Layer 9 of a small transformer language model trained on English Wikipedia (15 layers, counted from 0, width 128).
A neuron's activation on a vector x is SiLU(gate . x) times (in . x), where the dot is the dot product.

Input weights of the MLP neurons that the questions are about. A number n stands for (n - 500) times 0.00087.
n19 gate: 475 533 759 517 382 652 409 183 582 529 102 463 655 529 572 449 428 446 645 463 638 578 588 508 484 627 662 577 814 382 608 399 496 298 439 549 635 529 542 738 555 631 374 467 564 517 437 626 417 624 344 561 355 621 266 496 492 504 570 614 716 410 321 580 566 348 344 454 492 335 238 555 574 641 300 656 660 760 385 348 272 649 433 402 635 558 433 237 492 471 637 615 187 530 471 313 377 390 533 439 431 530 770 264 549 587 414 748 521 513 594 416 575 694 458 603 455 730 265 743 256 618 442 638 324 666 584 458
n43 gate: 576 702 426 384 453 457 247 708 742 660 474 483 462 760 629 392 564 575 344 623 428 488 559 459 599 222 247 535 504 470 576 479 375 425 574 492 778 441 542 465 526 620 562 428 539 880 513 487 386 638 564 367 648 701 411 543 462 673 362 825 289 429 569 556 517 830 719 315 453 588 428 462 341 265 466 567 774 436 646 210 466 730 483 324 624 555 509 513 386 615 728 418 706 530 534 508 346 479 344 483 518 513 572 580 751 626 483 521 410 589 340 500 656 483 190 270 357 333 475 751 568 491 292 729 352 328 513 500
n120 gate: 743 484 461 504 605 642 504 299 382 496 508 460 488 528 218 459 338 266 420 408 452 571 404 590 508 649 344 766 504 524 552 395 435 872 629 670 415 492 343 885 629 551 551 312 390 504 516 508 448 504 334 476 496 372 311 398 653 525 571 644 660 543 332 350 516 540 468 588 283 437 476 423 441 380 540 488 585 673 389 387 388 333 709 639 512 608 573 455 412 629 440 455 441 467 432 532 421 573 400 543 338 705 444 528 679 759 442 324 350 373 451 403 428 415 448 754 719 508 829 500 601 229 645 750 872 667 484 463
n130 gate: 480 399 551 430 561 175 642 459 436 322 267 323 768 602 545 417 361 235 387 504 631 162 314 595 528 631 536 608 450 525 310 516 591 312 539 799 594 528 585 380 614 428 583 508 426 714 476 411 492 548 475 337 597 282 658 570 553 260 320 362 690 472 355 500 536 396 106 532 549 504 423 643 368 496 447 700 631 386 484 578 573 488 496 743 488 432 545 611 367 390 484 521 528 661 399 545 620 360 293 369 555 774 375 508 256 415 483 508 447 594 682 516 468 799 618 657 319 508 464 346 549 373 577 378 487 568 231 726
n170 gate: 592 421 549 389 382 287 454 458 500 500 724 421 597 517 615 513 415 338 704 462 513 578 517 562 521 295 755 658 402 458 538 289 346 417 153 418 403 583 563 496 454 782 574 625 338 400 630 583 320 396 568 521 517 331 328 354 483 534 608 259 349 347 937 559 426 459 313 571 584 550 454 323 301 463 454 393 347 736 599 576 245 467 403 457 610 521 564 709 383 151 404 315 659 462 784 446 740 560 467 430 639 521 471 663 354 438 383 578 381 535 688 614 375 559 710 819 712 595 691 557 792 322 429 483 504 454 479 602
n246 gate: 357 421 605 637 645 682 361 353 445 500 520 516 735 653 536 827 480 606 290 500 616 426 536 609 449 461 564 419 747 678 448 508 679 543 442 661 601 500 412 809 408 270 710 405 711 456 632 529 595 528 717 426 476 508 193 516 444 281 638 407 436 386 345 677 516 693 504 619 532 492 496 512 378 286 393 480 548 448 535 363 337 555 448 334 488 381 480 496 536 660 468 569 376 314 476 381 626 294 635 363 710 199 536 326 249 409 722 651 601 458 577 644 631 669 404 484 583 634 433 763 757 629 496 496 639 389 300 516
n287 gate: 390 585 508 431 556 664 513 355 504 369 478 331 611 461 530 478 152 668 382 500 474 271 517 329 392 425 869 400 223 379 500 667 535 680 405 554 496 508 406 791 402 598 483 381 725 402 491 482 606 513 791 471 564 377 543 422 581 396 492 591 297 609 435 470 563 504 332 432 721 559 593 504 236 500 352 680 328 530 664 534 525 349 547 504 741 394 333 560 623 372 793 422 852 332 648 704 236 371 585 613 518 409 652 247 413 648 478 670 522 366 357 598 441 719 453 143 610 433 454 318 706 260 402 611 548 606 530 689
n401 gate: 504 551 220 616 620 582 445 453 567 547 483 563 185 538 461 474 453 370 365 453 423 737 453 604 575 546 191 119 604 504 623 667 643 525 508 554 834 538 602 530 436 513 657 348 742 542 627 535 686 605 530 500 394 579 441 561 394 414 697 327 318 550 595 504 717 496 564 454 627 613 513 615 257 294 547 567 444 551 768 205 356 601 440 483 667 744 504 625 191 679 636 761 322 319 635 530 312 483 614 408 395 821 377 289 479 399 618 417 294 357 543 564 703 594 653 370 466 467 450 422 560 864 373 419 583 365 491 380
n435 gate: 509 428 596 363 277 815 302 514 544 567 523 455 559 554 262 463 518 478 711 491 618 575 685 465 588 403 563 578 367 655 504 319 459 349 592 323 304 473 780 256 600 613 456 415 156 478 338 392 428 567 532 328 204 523 725 477 455 486 451 504 760 393 689 637 252 384 368 643 446 304 522 174 380 509 415 185 477 622 567 209 464 322 491 729 541 621 495 637 626 446 464 376 360 578 374 522 540 413 446 447 710 873 585 840 631 437 579 531 628 291 367 256 339 409 658 665 214 558 732 715 364 432 311 247 430 496 563 782
n19 in: 541 269 496 277 545 492 403 500 396 407 425 532 728 623 517 300 377 814 439 724 467 640 419 492 321 624 553 221 682 545 508 705 243 448 500 248 496 492 325 413 467 350 584 662 575 398 280 475 528 637 635 556 508 500 439 421 626 554 331 567 646 183 641 554 460 424 657 553 378 661 528 238 512 783 195 408 459 623 371 360 476 403 210 624 393 629 508 446 419 573 638 375 726 347 597 545 500 545 305 528 403 454 459 763 547 524 697 718 525 616 363 394 601 352 623 625 270 428 524 635 578 574 374 578 592 698 549 689
n43 in: 492 756 324 457 606 410 492 411 571 550 431 655 356 555 436 375 581 233 706 576 725 454 441 595 636 483 239 478 384 607 643 424 517 363 377 666 351 475 745 203 517 473 484 357 461 609 715 325 521 496 411 620 660 382 538 474 399 444 404 672 450 812 595 722 260 662 517 702 437 659 773 284 259 332 727 629 329 496 475 377 357 517 407 569 479 475 453 633 643 678 664 258 595 556 609 420 554 466 230 430 426 543 420 496 836 634 574 734 239 522 504 619 525 108 551 320 333 392 554 607 453 534 627 559 465 613 572 560
n120 in: 338 699 471 444 560 665 507 448 493 515 660 390 582 496 489 492 605 434 352 622 433 413 348 293 496 413 637 333 323 616 349 366 341 566 529 438 433 404 381 682 511 247 609 574 700 663 689 284 267 522 362 416 600 489 663 670 437 568 452 500 422 445 386 357 431 394 609 611 292 368 592 664 409 515 367 610 537 511 606 650 149 438 530 572 462 463 410 696 400 611 652 454 384 425 430 670 336 699 511 704 535 401 504 334 432 655 370 486 575 551 296 656 467 320 548 581 342 537 295 633 706 410 626 500 374 728 530 552
n130 in: 531 419 504 622 414 598 581 430 351 663 412 631 741 465 290 416 339 562 396 547 484 363 523 470 124 454 461 448 504 531 461 508 702 504 647 481 716 315 617 544 504 529 496 554 310 597 481 435 496 373 426 370 403 444 539 437 558 678 316 534 566 534 202 307 752 477 728 631 675 577 670 508 370 176 589 657 736 441 523 586 651 742 496 449 520 554 433 559 469 726 550 385 553 532 620 341 561 547 450 237 387 599 299 550 700 450 368 598 323 287 563 453 581 449 777 834 442 427 561 421 496 406 453 617 404 581 336 634
n170 in: 558 589 610 634 496 674 360 383 627 547 500 407 691 602 480 468 728 485 217 589 598 420 590 466 237 252 236 655 405 697 263 531 448 608 451 492 626 624 293 293 441 336 405 729 500 341 445 589 616 404 504 477 461 552 461 572 453 766 469 561 477 558 528 575 469 550 449 562 453 411 663 727 773 570 465 419 614 414 458 421 372 346 480 441 472 419 323 464 686 559 375 703 409 540 578 461 193 417 348 366 504 361 500 465 436 496 902 314 524 668 405 516 481 469 676 461 450 408 562 629 791 685 707 371 588 577 703 543
n246 in: 324 408 500 577 780 353 464 444 203 372 446 588 488 654 619 512 658 413 368 644 27 441 444 488 516 465 280 352 336 280 584 411 561 670 523 678 606 512 556 676 403 517 390 604 611 368 532 617 632 623 658 551 320 459 444 549 532 369 516 328 664 551 586 585 812 591 561 676 625 361 376 496 500 500 769 441 281 347 679 382 516 277 673 549 528 336 532 484 784 560 476 438 578 288 500 456 480 337 432 445 554 426 504 256 691 448 616 351 439 276 594 552 580 321 722 552 420 353 476 539 739 459 311 476 653 524 347 602
n287 in: 452 592 270 354 489 335 555 559 380 470 470 529 686 519 379 397 537 416 467 537 452 344 478 515 377 580 541 386 666 530 367 735 628 573 522 234 564 662 378 583 515 663 431 378 644 404 533 396 437 588 679 576 271 412 341 572 463 636 511 518 426 562 284 399 504 584 350 622 392 522 592 638 551 471 382 361 257 396 529 493 625 577 504 353 298 533 298 417 633 381 859 424 587 470 511 737 588 406 663 544 377 212 242 459 371 452 645 540 755 418 133 474 467 433 567 504 434 471 614 413 597 504 515 574 653 316 418 448
n401 in: 430 388 480 492 374 643 284 492 570 351 560 599 204 559 483 504 391 192 463 230 425 537 683 467 671 687 612 589 475 399 467 923 619 426 726 243 639 715 542 610 458 491 439 570 559 537 517 457 367 722 517 577 620 577 612 581 329 504 627 581 359 496 496 630 565 471 395 641 737 500 599 734 459 401 496 529 592 517 348 479 649 784 696 589 471 417 592 496 425 512 471 449 581 698 248 766 324 445 458 667 440 279 488 521 492 430 316 354 209 487 339 521 330 471 713 714 574 553 726 686 475 316 463 254 598 298 233 525
n435 in: 436 612 414 215 423 585 536 508 563 488 599 727 584 516 369 644 597 591 616 291 569 307 275 575 339 665 632 397 525 683 508 326 664 460 500 520 638 352 617 496 334 546 406 632 758 488 568 705 500 524 407 327 428 376 279 438 520 541 544 301 656 369 648 504 488 298 297 476 677 635 788 589 417 540 516 484 593 504 790 776 280 623 858 488 589 464 565 520 344 395 388 537 664 361 488 616 358 435 428 524 525 401 412 368 364 468 798 394 626 335 570 589 612 431 536 627 500 520 452 629 378 241 584 363 347 767 645 289

Each question shows a token from some text and the vector x that enters the MLP there. A number n stands for (n - 500) times 0.0077.

"ide": 591 462 512 446 380 387 487 564 562 703 527 523 534 515 576 447 733 636 368 487 514 483 518 407 427 528 346 586 461 620 277 393 432 388 524 557 450 475 435 579 488 483 497 467 559 336 642 469 530 600 457 584 453 384 588 539 429 524 420 569 564 510 610 448 523 578 571 562 660 513 596 590 674 429 448 518 653 554 436 755 632 423 719 475 565 585 544 514 683 428 466 463 511 546 435 642 728 575 426 506 612 287 512 520 572 553 289 578 571 559 402 337 488 675 371 565 473 465 434 635 449 488 530 435 524 415 446 429
The most active neuron and its activation: n19, at about 0.23

" H": 466 427 552 516 398 452 549 427 380 594 515 473 408 588 513 269 599 458 368 480 410 523 348 477 370 555 486 533 466 564 474 508 555 489 462 528 359 623 492 437 434 523 368 592 471 431 554 528 583 650 418 528 447 292 490 473 524 373 510 523 487 399 517 472 506 634 586 495 494 515 583 480 733 465 482 551 613 561 475 668 464 565 717 540 539 565 444 517 700 221 376 466 380 457 494 474 597 553 415 432 502 502 428 650 339 456 485 554 489 390 247 556 374 530 526 620 702 456 289 587 512 475 517 446 477 476 421 454
The most active neuron and its activation: n170, at about 0.74

"vent": 583 462 442 509 414 545 470 622 449 662 531 599 404 541 489 495 502 461 478 511 345 354 599 581 652 457 326 604 454 431 356 597 482 565 605 498 621 535 486 474 465 658 488 495 620 573 411 753 558 406 422 587 488 450 538 363 490 444 478 447 446 402 364 470 548 502 354 557 424 577 613 550 581 547 585 522 458 689 517 630 492 444 549 738 576 484 442 394 615 508 341 547 439 490 381 514 715 541 465 635 454 671 425 549 434 689 346 486 457 380 327 444 550 425 403 540 437 530 289 555 520 611 477 516 586 518 494 430
Which neuron lights up most? n19

"rew": 504 307 608 574 420 417 514 531 468 669 579 623 433 364 540 542 717 372 457 480 417 447 601 429 342 464 314 581 388 607 283 491 448 605 369 476 579 456 502 647 512 507 487 439 390 417 559 457 425 453 423 547 590 255 541 533 558 500 476 505 474 528 568 487 550 601 491 429 537 445 622 540 526 533 432 468 452 631 530 564 659 556 444 558 618 525 394 347 663 648 553 454 504 688 496 502 687 600 372 544 557 359 478 420 618 506 425 475 613 443 382 292 538 479 534 634 492 643 573 390 493 477 500 601 728 443 484 509
The most active neuron and its activation: n19, at about 0.23

"24": 532 588 620 528 460 572 605 501 516 457 505 571 450 659 554 507 667 618 523 784 613 433 540 463 576 390 406 479 400 549 435 401 529 547 554 417 692 378 691 584 560 575 646 447 654 359 592 484 390 530 537 626 615 682 560 453 827 562 448 385 446 489 472 617 481 492 488 414 564 508 689 522 636 556 516 492 344 504 325 589 663 401 629 585 521 555 451 405 478 410 455 631 637 539 366 618 766 662 516 521 553 544 473 475 439 357 433 491 456 493 421 576 576 596 349 531 513 411 456 533 374 659 407 536 521 508 377 461
Which neuron lights up most? n170

"ow": 596 518 514 643 450 515 501 432 471 398 528 419 419 599 561 416 495 657 547 575 407 400 446 460 382 513 469 601 634 636 343 393 548 474 534 486 419 422 461 626 596 604 395 403 582 516 593 575 494 617 356 577 564 497 475 512 650 587 609 541 445 523 509 525 618 443 656 368 400 547 542 520 692 328 493 599 654 386 514 617 541 316 635 621 439 469 336 329 623 424 533 561 622 495 455 513 874 401 565 472 570 575 424 622 543 661 425 648 585 373 543 503 604 560 524 508 533 618 497 498 403 554 689 462 540 572 398 452
Which neuron lights up most? n401

"ur": 508 416 394 479 478 347 525 416 430 412 506 481 480 462 517 491 473 362 450 402 390 476 550 517 482 498 519 391 357 510 329 616 425 457 389 441 550 583 509 555 672 471 355 396 483 511 672 378 511 618 355 457 610 420 364 407 566 632 510 400 456 375 311 529 646 501 498 579 352 550 655 599 502 466 465 612 598 536 684 648 496 347 382 578 587 638 508 322 587 522 595 499 347 573 336 491 649 529 416 480 453 687 473 700 557 715 348 623 516 371 651 469 537 585 492 451 525 579 513 548 466 503 565 671 558 508 534 491
The most active neuron and its activation: n130, at about 1.9

" qu": 282 474 537 594 419 694 451 483 415 530 416 594 488 553 598 450 718 466 467 581 425 502 593 556 570 384 424 391 321 512 372 414 628 645 463 460 500 459 510 506 607 468 431 359 551 494 535 594 513 640 323 452 548 485 606 470 444 454 573 362 340 440 395 527 631 539 607 671 454 515 516 330 542 429 585 453 445 629 439 524 573 612 539 498 432 562 499 405 692 489 275 496 408 484 397 368 485 422 432 445 505 374 458 552 396 647 420 516 601 459 458 573 476 573 457 593 523 323 401 538 309 532 633 534 626 581 638 508
Which neuron lights up most? n246

" att": 335 449 485 430 415 596 488 498 504 398 614 585 448 577 387 467 690 528 435 653 494 522 581 587 353 452 569 448 419 505 407 500 638 546 480 543 356 566 668 356 322 397 386 381 615 539 539 512 601 504 346 482 566 505 527 398 594 502 624 468 347 404 408 583 664 508 515 447 482 458 632 353 692 628 568 483 391 558 555 510 542 533 568 523 515 593 485 419 735 386 318 565 468 506 516 460 684 541 477 416 477 455 490 570 479 461 397 447 426 404 487 508 374 488 694 787 468 374 411 491 437 557 559 391 608 563 550 425
Which neuron lights up most? n435

" D": 522 564 678 527 382 550 448 500 441 653 620 522 363 526 604 484 573 421 432 502 334 440 411 491 521 453 486 579 324 663 360 423 646 518 430 399 469 552 385 380 476 538 414 615 601 410 505 563 471 702 456 506 479 550 593 308 539 423 620 437 533 385 347 570 473 638 501 506 540 523 534 392 722 530 419 533 559 537 561 514 457 550 539 489 465 553 517 395 606 337 344 623 530 485 394 584 610 603 443 424 540 600 542 619 312 457 383 690 519 470 300 603 421 474 507 562 631 473 426 522 514 636 543 579 645 477 456 512
The three highest activations, in order: n170, n43, n130

".": 428 480 502 606 480 283 666 468 400 587 551 677 431 489 481 466 685 500 509 593 620 465 302 476 433 551 364 576 464 627 501 626 565 360 372 484 408 493 630 511 411 634 588 637 435 321 548 491 394 482 461 565 536 390 462 429 484 608 572 627 413 228 616 486 475 468 512 440 501 454 579 566 649 538 467 524 460 625 431 516 537 492 451 665 533 579 445 490 685 460 379 560 424 464 429 579 514 590 411 447 468 413 553 634 485 452 492 426 559 342 447 552 557 519 407 655 668 538 388 454 464 362 634 549 321 226 524 494
Which two neurons fire most, strongest first? n170, n246

" trans": 571 530 420 397 527 593 537 427 416 482 512 532 469 511 471 483 546 668 572 500 331 596 578 528 483 435 382 482 488 486 340 628 670 409 447 457 453 419 511 490 560 537 352 394 541 532 599 696 512 568 395 578 375 523 725 349 589 390 565 496 530 433 251 577 723 526 557 553 447 473 667 423 629 664 564 597 585 594 488 501 488 671 505 555 444 632 518 302 555 471 381 443 610 556 382 479 631 437 525 448 499 530 503 493 450 504 593 622 509 491 466 352 360 501 565 585 654 333 478 692 407 513 407 411 497 440 526 370
Which neuron lights up most? n19

"B": 417 534 517 551 451 669 628 552 411 485 576 554 267 564 517 325 695 506 485 566 397 435 338 588 319 654 458 555 290 466 495 492 532 479 472 407 336 521 514 392 473 556 382 446 546 492 504 562 438 537 543 491 638 593 634 519 575 371 546 449 453 524 518 562 588 617 648 471 561 604 561 402 719 509 500 561 424 611 355 637 522 480 581 541 365 485 530 390 628 348 572 507 435 484 474 405 444 496 621 524 554 542 485 566 363 505 421 615 442 445 303 581 532 482 332 576 664 448 359 479 416 651 595 438 539 548 637 403
Which neuron lights up most? n130

"o": 538 549 541 401 448 616 378 683 512 409 527 520 553 492 425 424 563 443 570 776 407 524 474 615 574 495 439 403 490 554 256 314 579 494 511 524 530 678 430 585 605 544 408 413 657 465 530 565 504 588 456 517 460 506 546 356 463 493 592 413 398 424 472 571 628 539 517 570 408 468 605 481 669 558 546 501 462 588 479 468 468 485 589 500 561 578 419 400 654 450 396 650 619 468 483 623 585 720 473 468 551 523 457 522 458 473 376 394 555 429 403 399 432 598 358 795 665 479 312 494 500 574 469 620 493 645 571 483
Which neuron lights up most? n120

" of": 694 661 487 344 480 468 588 509 419 482 476 584 511 566 522 456 486 611 631 488 494 568 473 464 437 501 546 511 450 604 253 616 404 445 430 436 496 311 493 558 459 574 527 461 693 536 509 563 485 481 511 511 657 575 547 457 608 423 507 468 430 406 391 497 634 502 590 457 548 353 497 414 584 738 483 558 537 611 480 547 603 578 484 567 538 532 417 475 675 364 535 501 560 528 609 341 616 656 452 588 463 434 590 512 450 486 449 547 607 229 592 434 544 631 462 525 605 419 455 638 410 679 603 553 559 556 508 512
Which neuron lights up most? n19

" ": 332 533 440 541 437 600 456 415 570 597 475 628 381 594 661 447 615 482 490 721 340 422 424 547 434 426 490 461 411 515 543 653 538 455 511 393 497 490 458 434 517 652 530 552 667 466 530 576 670 662 524 481 592 439 505 503 558 467 639 439 475 367 311 450 553 551 523 617 478 375 547 465 594 646 486 517 412 540 541 555 561 491 664 678 414 654 531 552 678 317 380 417 341 349 449 353 537 536 441 388 501 411 550 622 481 500 339 445 501 344 306 426 506 461 440 583 521 471 519 461 423 564 564 365 618 466 593 492
Which two neurons fire most, strongest first? n43, n130

" le": 422 372 431 454 324 554 472 574 497 389 491 579 414 679 537 501 491 500 335 650 391 559 482 544 538 515 454 373 434 531 428 566 556 535 387 374 391 448 438 420 680 483 354 369 516 493 468 543 612 570 289 568 567 474 522 406 642 451 555 512 508 413 426 513 608 522 608 591 386 490 500 368 516 584 645 521 538 446 421 402 496 592 527 571 459 588 645 274 580 304 544 519 536 489 548 481 503 663 517 495 482 606 638 579 471 563 344 694 501 374 430 627 359 481 698 729 504 413 414 559 425 554 436 533 453 476 739 485
The most active neuron and its activation: n19, at about 0.8

"'s": 460 490 660 523 465 599 458 459 339 311 657 437 469 589 684 357 505 625 446 487 559 475 421 369 422 481 487 569 508 463 259 504 461 563 474 404 587 401 532 563 527 615 543 474 549 485 477 599 459 553 462 512 483 612 569 527 601 526 466 351 361 512 299 555 483 447 466 423 388 532 527 512 530 544 511 461 442 565 500 462 542 445 513 648 675 570 464 313 573 474 574 621 517 457 266 620 617 702 490 527 456 498 354 558 586 581 457 644 650 354 535 421 579 540 707 626 494 461 594 638 300 610 504 514 595 454 623 384
The three highest activations, in order: n19, n43, n120

"ans": 566 353 407 562 439 533 464 478 483 421 512 516 401 535 538 549 664 604 455 590 483 514 626 548 486 324 380 350 505 324 463 654 440 618 495 358 587 386 607 440 411 506 444 364 532 581 619 646 541 498 512 529 492 390 709 299 472 453 507 472 524 507 424 584 693 633 356 632 520 398 653 589 482 521 519 669 553 572 413 494 592 446 504 555 477 623 432 488 687 622 408 562 231 595 437 395 571 474 427 548 477 340 425 535 546 531 320 410 490 477 491 394 469 569 405 488 392 528 361 739 450 614 434 414 493 409 482 577
Which neuron lights up most? n401

"b": 407 357 684 447 376 524 578 596 507 647 522 541 553 524 437 210 473 475 503 375 403 485 402 408 423 519 391 546 568 525 606 566 508 368 495 409 444 433 757 584 369 509 409 388 418 389 564 536 506 520 486 449 526 463 406 471 393 443 649 413 393 367 397 524 538 471 643 488 404 643 558 503 708 438 443 650 453 781 595 542 474 531 534 671 577 520 520 503 603 601 513 321 288 399 414 545 386 507 676 527 572 625 543 439 321 496 527 534 521 314 368 540 503 527 473 677 512 548 459 429 494 461 523 506 481 464 606 392
Which neuron lights up most? n435

"ained": 481 441 517 396 471 675 373 518 459 406 578 616 507 506 462 416 488 520 539 574 490 517 544 608 519 427 611 419 446 526 277 558 565 602 488 426 469 410 333 539 536 597 448 396 761 610 529 696 523 553 515 450 428 520 634 368 635 600 470 302 380 407 436 502 623 539 613 605 490 379 554 454 559 479 510 511 375 551 420 457 602 466 619 589 660 480 371 480 711 474 398 624 403 485 558 402 534 622 411 607 523 423 407 452 392 496 405 413 473 417 514 416 357 559 384 703 494 630 373 572 549 630 602 497 646 551 515 503
The most active neuron and its activation: n246, at about 0.7

"C": 547 405 429 511 435 724 612 549 442 508 573 497 513 543 536 354 605 491 547 518 428 551 404 449 365 586 350 605 437 646 410 425 548 558 588 481 553 349 658 533 409 548 379 563 516 510 442 531 501 686 365 515 626 380 461 489 574 438 580 474 513 383 362 568 490 488 616 528 502 648 540 516 755 447 481 549 638 744 240 768 478 629 651 433 435 497 505 242 549 461 643 552 537 450 423 575 621 623 474 544 541 411 442 487 453 534 508 451 492 570 414 501 520 543 492 574 674 521 255 593 609 438 422 473 443 605 416 395
The three highest activations, in order: n120, n43, n19

" A": 431 609 512 436 414 624 589 389 280 601 566 616 435 558 848 368 254 555 472 726 523 352 472 525 509 479 332 550 408 554 419 377 635 442 468 313 500 381 503 525 492 565 515 427 535 440 516 642 528 673 431 567 486 569 473 446 515 469 564 410 489 426 433 461 645 529 485 503 451 665 625 491 697 477 528 536 501 490 528 438 506 416 568 513 592 521 561 259 532 509 439 546 500 516 483 530 586 632 521 483 475 491 559 539 551 392 443 583 587 335 359 572 466 290 522 428 701 383 513 510 486 466 408 400 560 570 406 532
Which neuron lights up most? n287

"er": 498 441 558 478 511 440 653 609 503 475 573 567 369 497 612 465 558 495 478 560 399 376 606 444 370 447 450 629 525 432 348 399 493 528 563 373 351 474 539 485 383 451 285 420 685 538 595 584 556 477 340 651 679 584 677 419 515 601 527 546 444 430 365 549 565 571 604 433 574 464 615 559 674 383 450 560 625 506 487 465 489 288 580 582 414 612 656 388 685 499 479 568 393 544 478 598 838 406 419 538 617 521 438 538 499 648 502 645 576 398 464 470 515 522 378 391 550 598 431 504 517 511 542 482 577 542 420 344
The three highest activations, in order: n19, n435, n130

"ides": 535 548 543 530 446 434 436 511 630 442 661 583 518 527 558 336 553 513 433 503 470 556 513 466 499 364 417 615 444 579 292 626 489 535 429 452 428 345 489 361 577 586 412 456 539 484 732 559 435 617 537 460 467 532 640 516 563 583 423 535 557 470 499 541 545 637 547 576 534 439 617 566 652 365 489 554 425 494 572 652 609 506 678 504 618 595 408 360 544 382 379 527 451 762 572 462 458 602 381 577 521 362 549 472 475 496 347 459 629 407 542 444 514 547 354 663 423 603 347 550 402 658 646 362 630 455 509 606
Which neuron lights up most? n19

" in": 466 708 349 454 560 405 525 413 468 505 537 631 515 577 494 498 487 690 412 545 380 443 449 546 396 510 507 545 448 439 285 549 589 481 558 442 399 348 546 575 515 622 461 422 869 583 496 606 575 536 518 530 510 552 610 399 600 467 590 534 513 536 222 503 602 418 518 534 531 509 576 356 574 650 519 590 351 612 510 579 492 535 565 550 601 494 403 385 597 405 426 550 670 578 374 476 531 528 547 507 529 510 512 448 330 546 420 626 540 443 474 450 431 652 483 491 690 626 440 595 550 446 454 524 669 477 555 490
The most active neuron and its activation: n287, at about 4.9

"ell": 500 445 443 625 431 556 343 460 529 335 545 511 314 581 483 542 387 341 331 513 681 588 459 516 499 480 602 405 307 559 521 624 578 480 410 470 463 484 520 334 619 498 396 605 533 451 696 712 589 519 474 615 512 369 645 358 522 455 547 621 459 454 264 538 462 549 506 533 404 438 637 541 564 492 362 392 380 631 567 565 541 489 615 627 584 502 432 207 587 543 449 500 327 478 586 426 651 543 525 655 508 508 403 496 517 457 465 607 518 325 567 467 543 671 484 419 479 535 390 634 556 528 642 547 593 418 559 504
The three highest activations, in order: n401, n130, n287

"earch": 463 438 455 439 475 467 535 500 522 472 486 614 618 514 677 453 473 592 402 519 498 462 588 526 510 447 538 513 358 525 358 560 524 547 485 500 588 528 610 316 502 535 287 348 434 650 681 557 409 509 316 582 428 490 558 415 517 524 425 482 365 467 481 557 686 655 341 508 445 383 562 535 649 500 508 528 517 510 308 587 556 469 516 584 720 465 313 329 645 395 452 496 516 613 452 509 695 607 482 585 503 473 434 595 574 644 459 496 406 366 641 475 536 445 434 550 360 480 402 534 402 696 603 385 731 380 647 495
The most active neuron and its activation: n120, at about 0.26

",": 633 502 557 428 461 593 510 543 425 500 451 606 520 609 445 469 463 532 534 662 528 571 423 591 357 509 439 541 435 510 237 446 590 370 373 491 563 546 438 448 474 659 478 466 805 512 527 632 508 606 572 568 491 687 524 363 487 395 524 417 466 376 408 501 600 474 534 562 424 396 543 466 691 534 460 535 445 569 451 315 556 527 556 609 506 443 375 522 805 427 405 564 613 461 480 399 644 517 462 595 469 423 504 504 414 483 482 643 610 478 553 372 452 518 336 677 490 439 436 536 450 615 507 497 559 616 579 455
Which neuron lights up most? n19

"re": 637 533 581 442 381 548 322 462 481 568 463 482 395 423 602 504 730 601 449 656 493 399 520 642 509 372 322 515 572 596 484 547 495 562 495 265 415 371 500 413 416 408 526 283 484 370 467 544 576 504 468 725 634 548 459 578 592 423 483 610 462 478 428 364 569 478 545 533 507 531 683 593 422 457 510 567 454 514 397 462 424 620 594 596 493 522 591 485 461 420 231 586 695 328 459 662 442 542 483 393 570 453 483 659 401 544 479 501 370 425 429 479 546 494 621 630 640 517 493 393 493 564 423 428 529 294 569 417
Which neuron lights up most? n401

" first": 383 551 509 620 415 694 434 472 489 493 594 529 391 521 486 441 678 412 445 550 527 528 535 586 480 513 552 478 474 565 291 471 625 472 613 392 592 408 622 522 562 554 399 452 597 538 558 525 532 571 523 529 466 635 623 388 518 541 435 304 402 543 524 545 665 488 677 484 549 442 531 395 600 429 567 572 483 591 519 529 600 454 590 504 502 622 390 345 688 363 360 520 444 496 416 392 582 490 586 497 455 286 447 417 450 577 427 572 292 434 533 521 436 501 653 634 403 519 536 646 382 694 607 452 508 306 557 229
The most active neuron and its activation: n401, at about 1.9

" State": 578 488 452 518 504 599 476 615 425 579 648 662 501 554 524 552 670 543 500 541 465 489 416 524 355 542 494 651 540 456 255 418 495 360 479 506 581 355 479 529 470 596 436 530 583 500 457 599 417 587 355 534 414 470 614 403 571 602 521 453 479 447 380 565 486 587 520 523 341 589 578 485 692 482 596 445 493 508 371 586 430 493 574 555 535 541 448 371 670 415 322 595 631 527 462 564 714 636 427 509 546 482 371 525 620 484 318 539 626 335 360 472 530 377 607 676 464 373 371 449 440 483 526 373 692 327 428 447
Which neuron lights up most? n435

" Ch": 565 550 499 624 394 454 636 498 403 472 555 469 546 560 667 280 651 564 412 650 437 549 386 449 485 630 552 470 369 618 298 501 710 447 466 503 371 484 619 444 592 358 481 550 571 523 504 573 546 577 332 350 584 511 451 414 429 468 473 519 492 518 382 518 467 598 483 510 547 691 542 404 594 444 448 505 468 681 479 643 483 522 570 408 386 508 504 345 646 345 472 530 458 443 415 487 687 667 469 527 474 433 516 613 441 526 306 519 396 468 287 553 425 516 443 551 569 532 333 445 417 599 553 443 571 558 583 485
Which neuron lights up most? n246

"t": 337 541 558 492 450 577 460 501 449 425 565 548 456 563 546 368 413 521 262 620 422 421 585 582 333 481 490 445 444 431 428 379 662 551 604 525 478 523 580 457 383 457 353 457 682 618 439 592 541 534 554 536 377 646 632 486 596 390 570 502 512 363 377 612 558 382 532 617 477 547 536 457 608 466 531 574 505 645 497 664 471 468 583 596 487 651 588 410 623 251 437 580 691 571 472 441 401 555 538 445 545 558 502 618 426 362 306 509 468 373 421 426 389 545 423 453 458 445 296 631 358 544 586 447 538 614 680 549
Which two neurons fire most, strongest first? n435, n43

" add": 500 404 385 540 492 723 417 338 468 515 354 559 398 573 458 485 700 548 402 521 322 497 604 489 421 508 391 371 316 530 445 578 635 566 514 564 390 408 417 327 500 465 476 446 605 628 758 646 500 511 365 433 452 575 609 385 537 435 508 555 476 386 340 623 631 555 604 492 509 512 661 379 596 643 437 559 462 586 438 435 449 554 391 676 513 610 504 251 583 356 364 581 535 538 521 504 600 447 478 570 574 478 552 492 444 622 431 439 553 370 542 576 377 551 557 686 428 427 458 578 461 585 575 527 674 467 560 452
The most active neuron and its activation: n246, at about 0.25

"se": 549 411 449 393 391 507 522 529 479 562 500 683 502 566 560 517 751 533 527 843 452 452 565 622 629 442 489 414 460 504 318 408 476 562 492 422 457 453 372 485 558 593 351 289 539 415 442 497 643 545 426 421 541 398 555 478 505 505 563 462 571 522 571 526 731 556 486 518 527 488 727 548 481 541 500 585 607 457 471 525 534 575 621 620 628 620 427 360 656 446 389 583 471 472 322 502 601 535 449 548 579 412 499 459 433 558 273 388 560 565 411 384 498 553 364 718 384 572 413 647 431 560 430 456 475 395 554 502
Which two neurons fire most, strongest first? n435, n130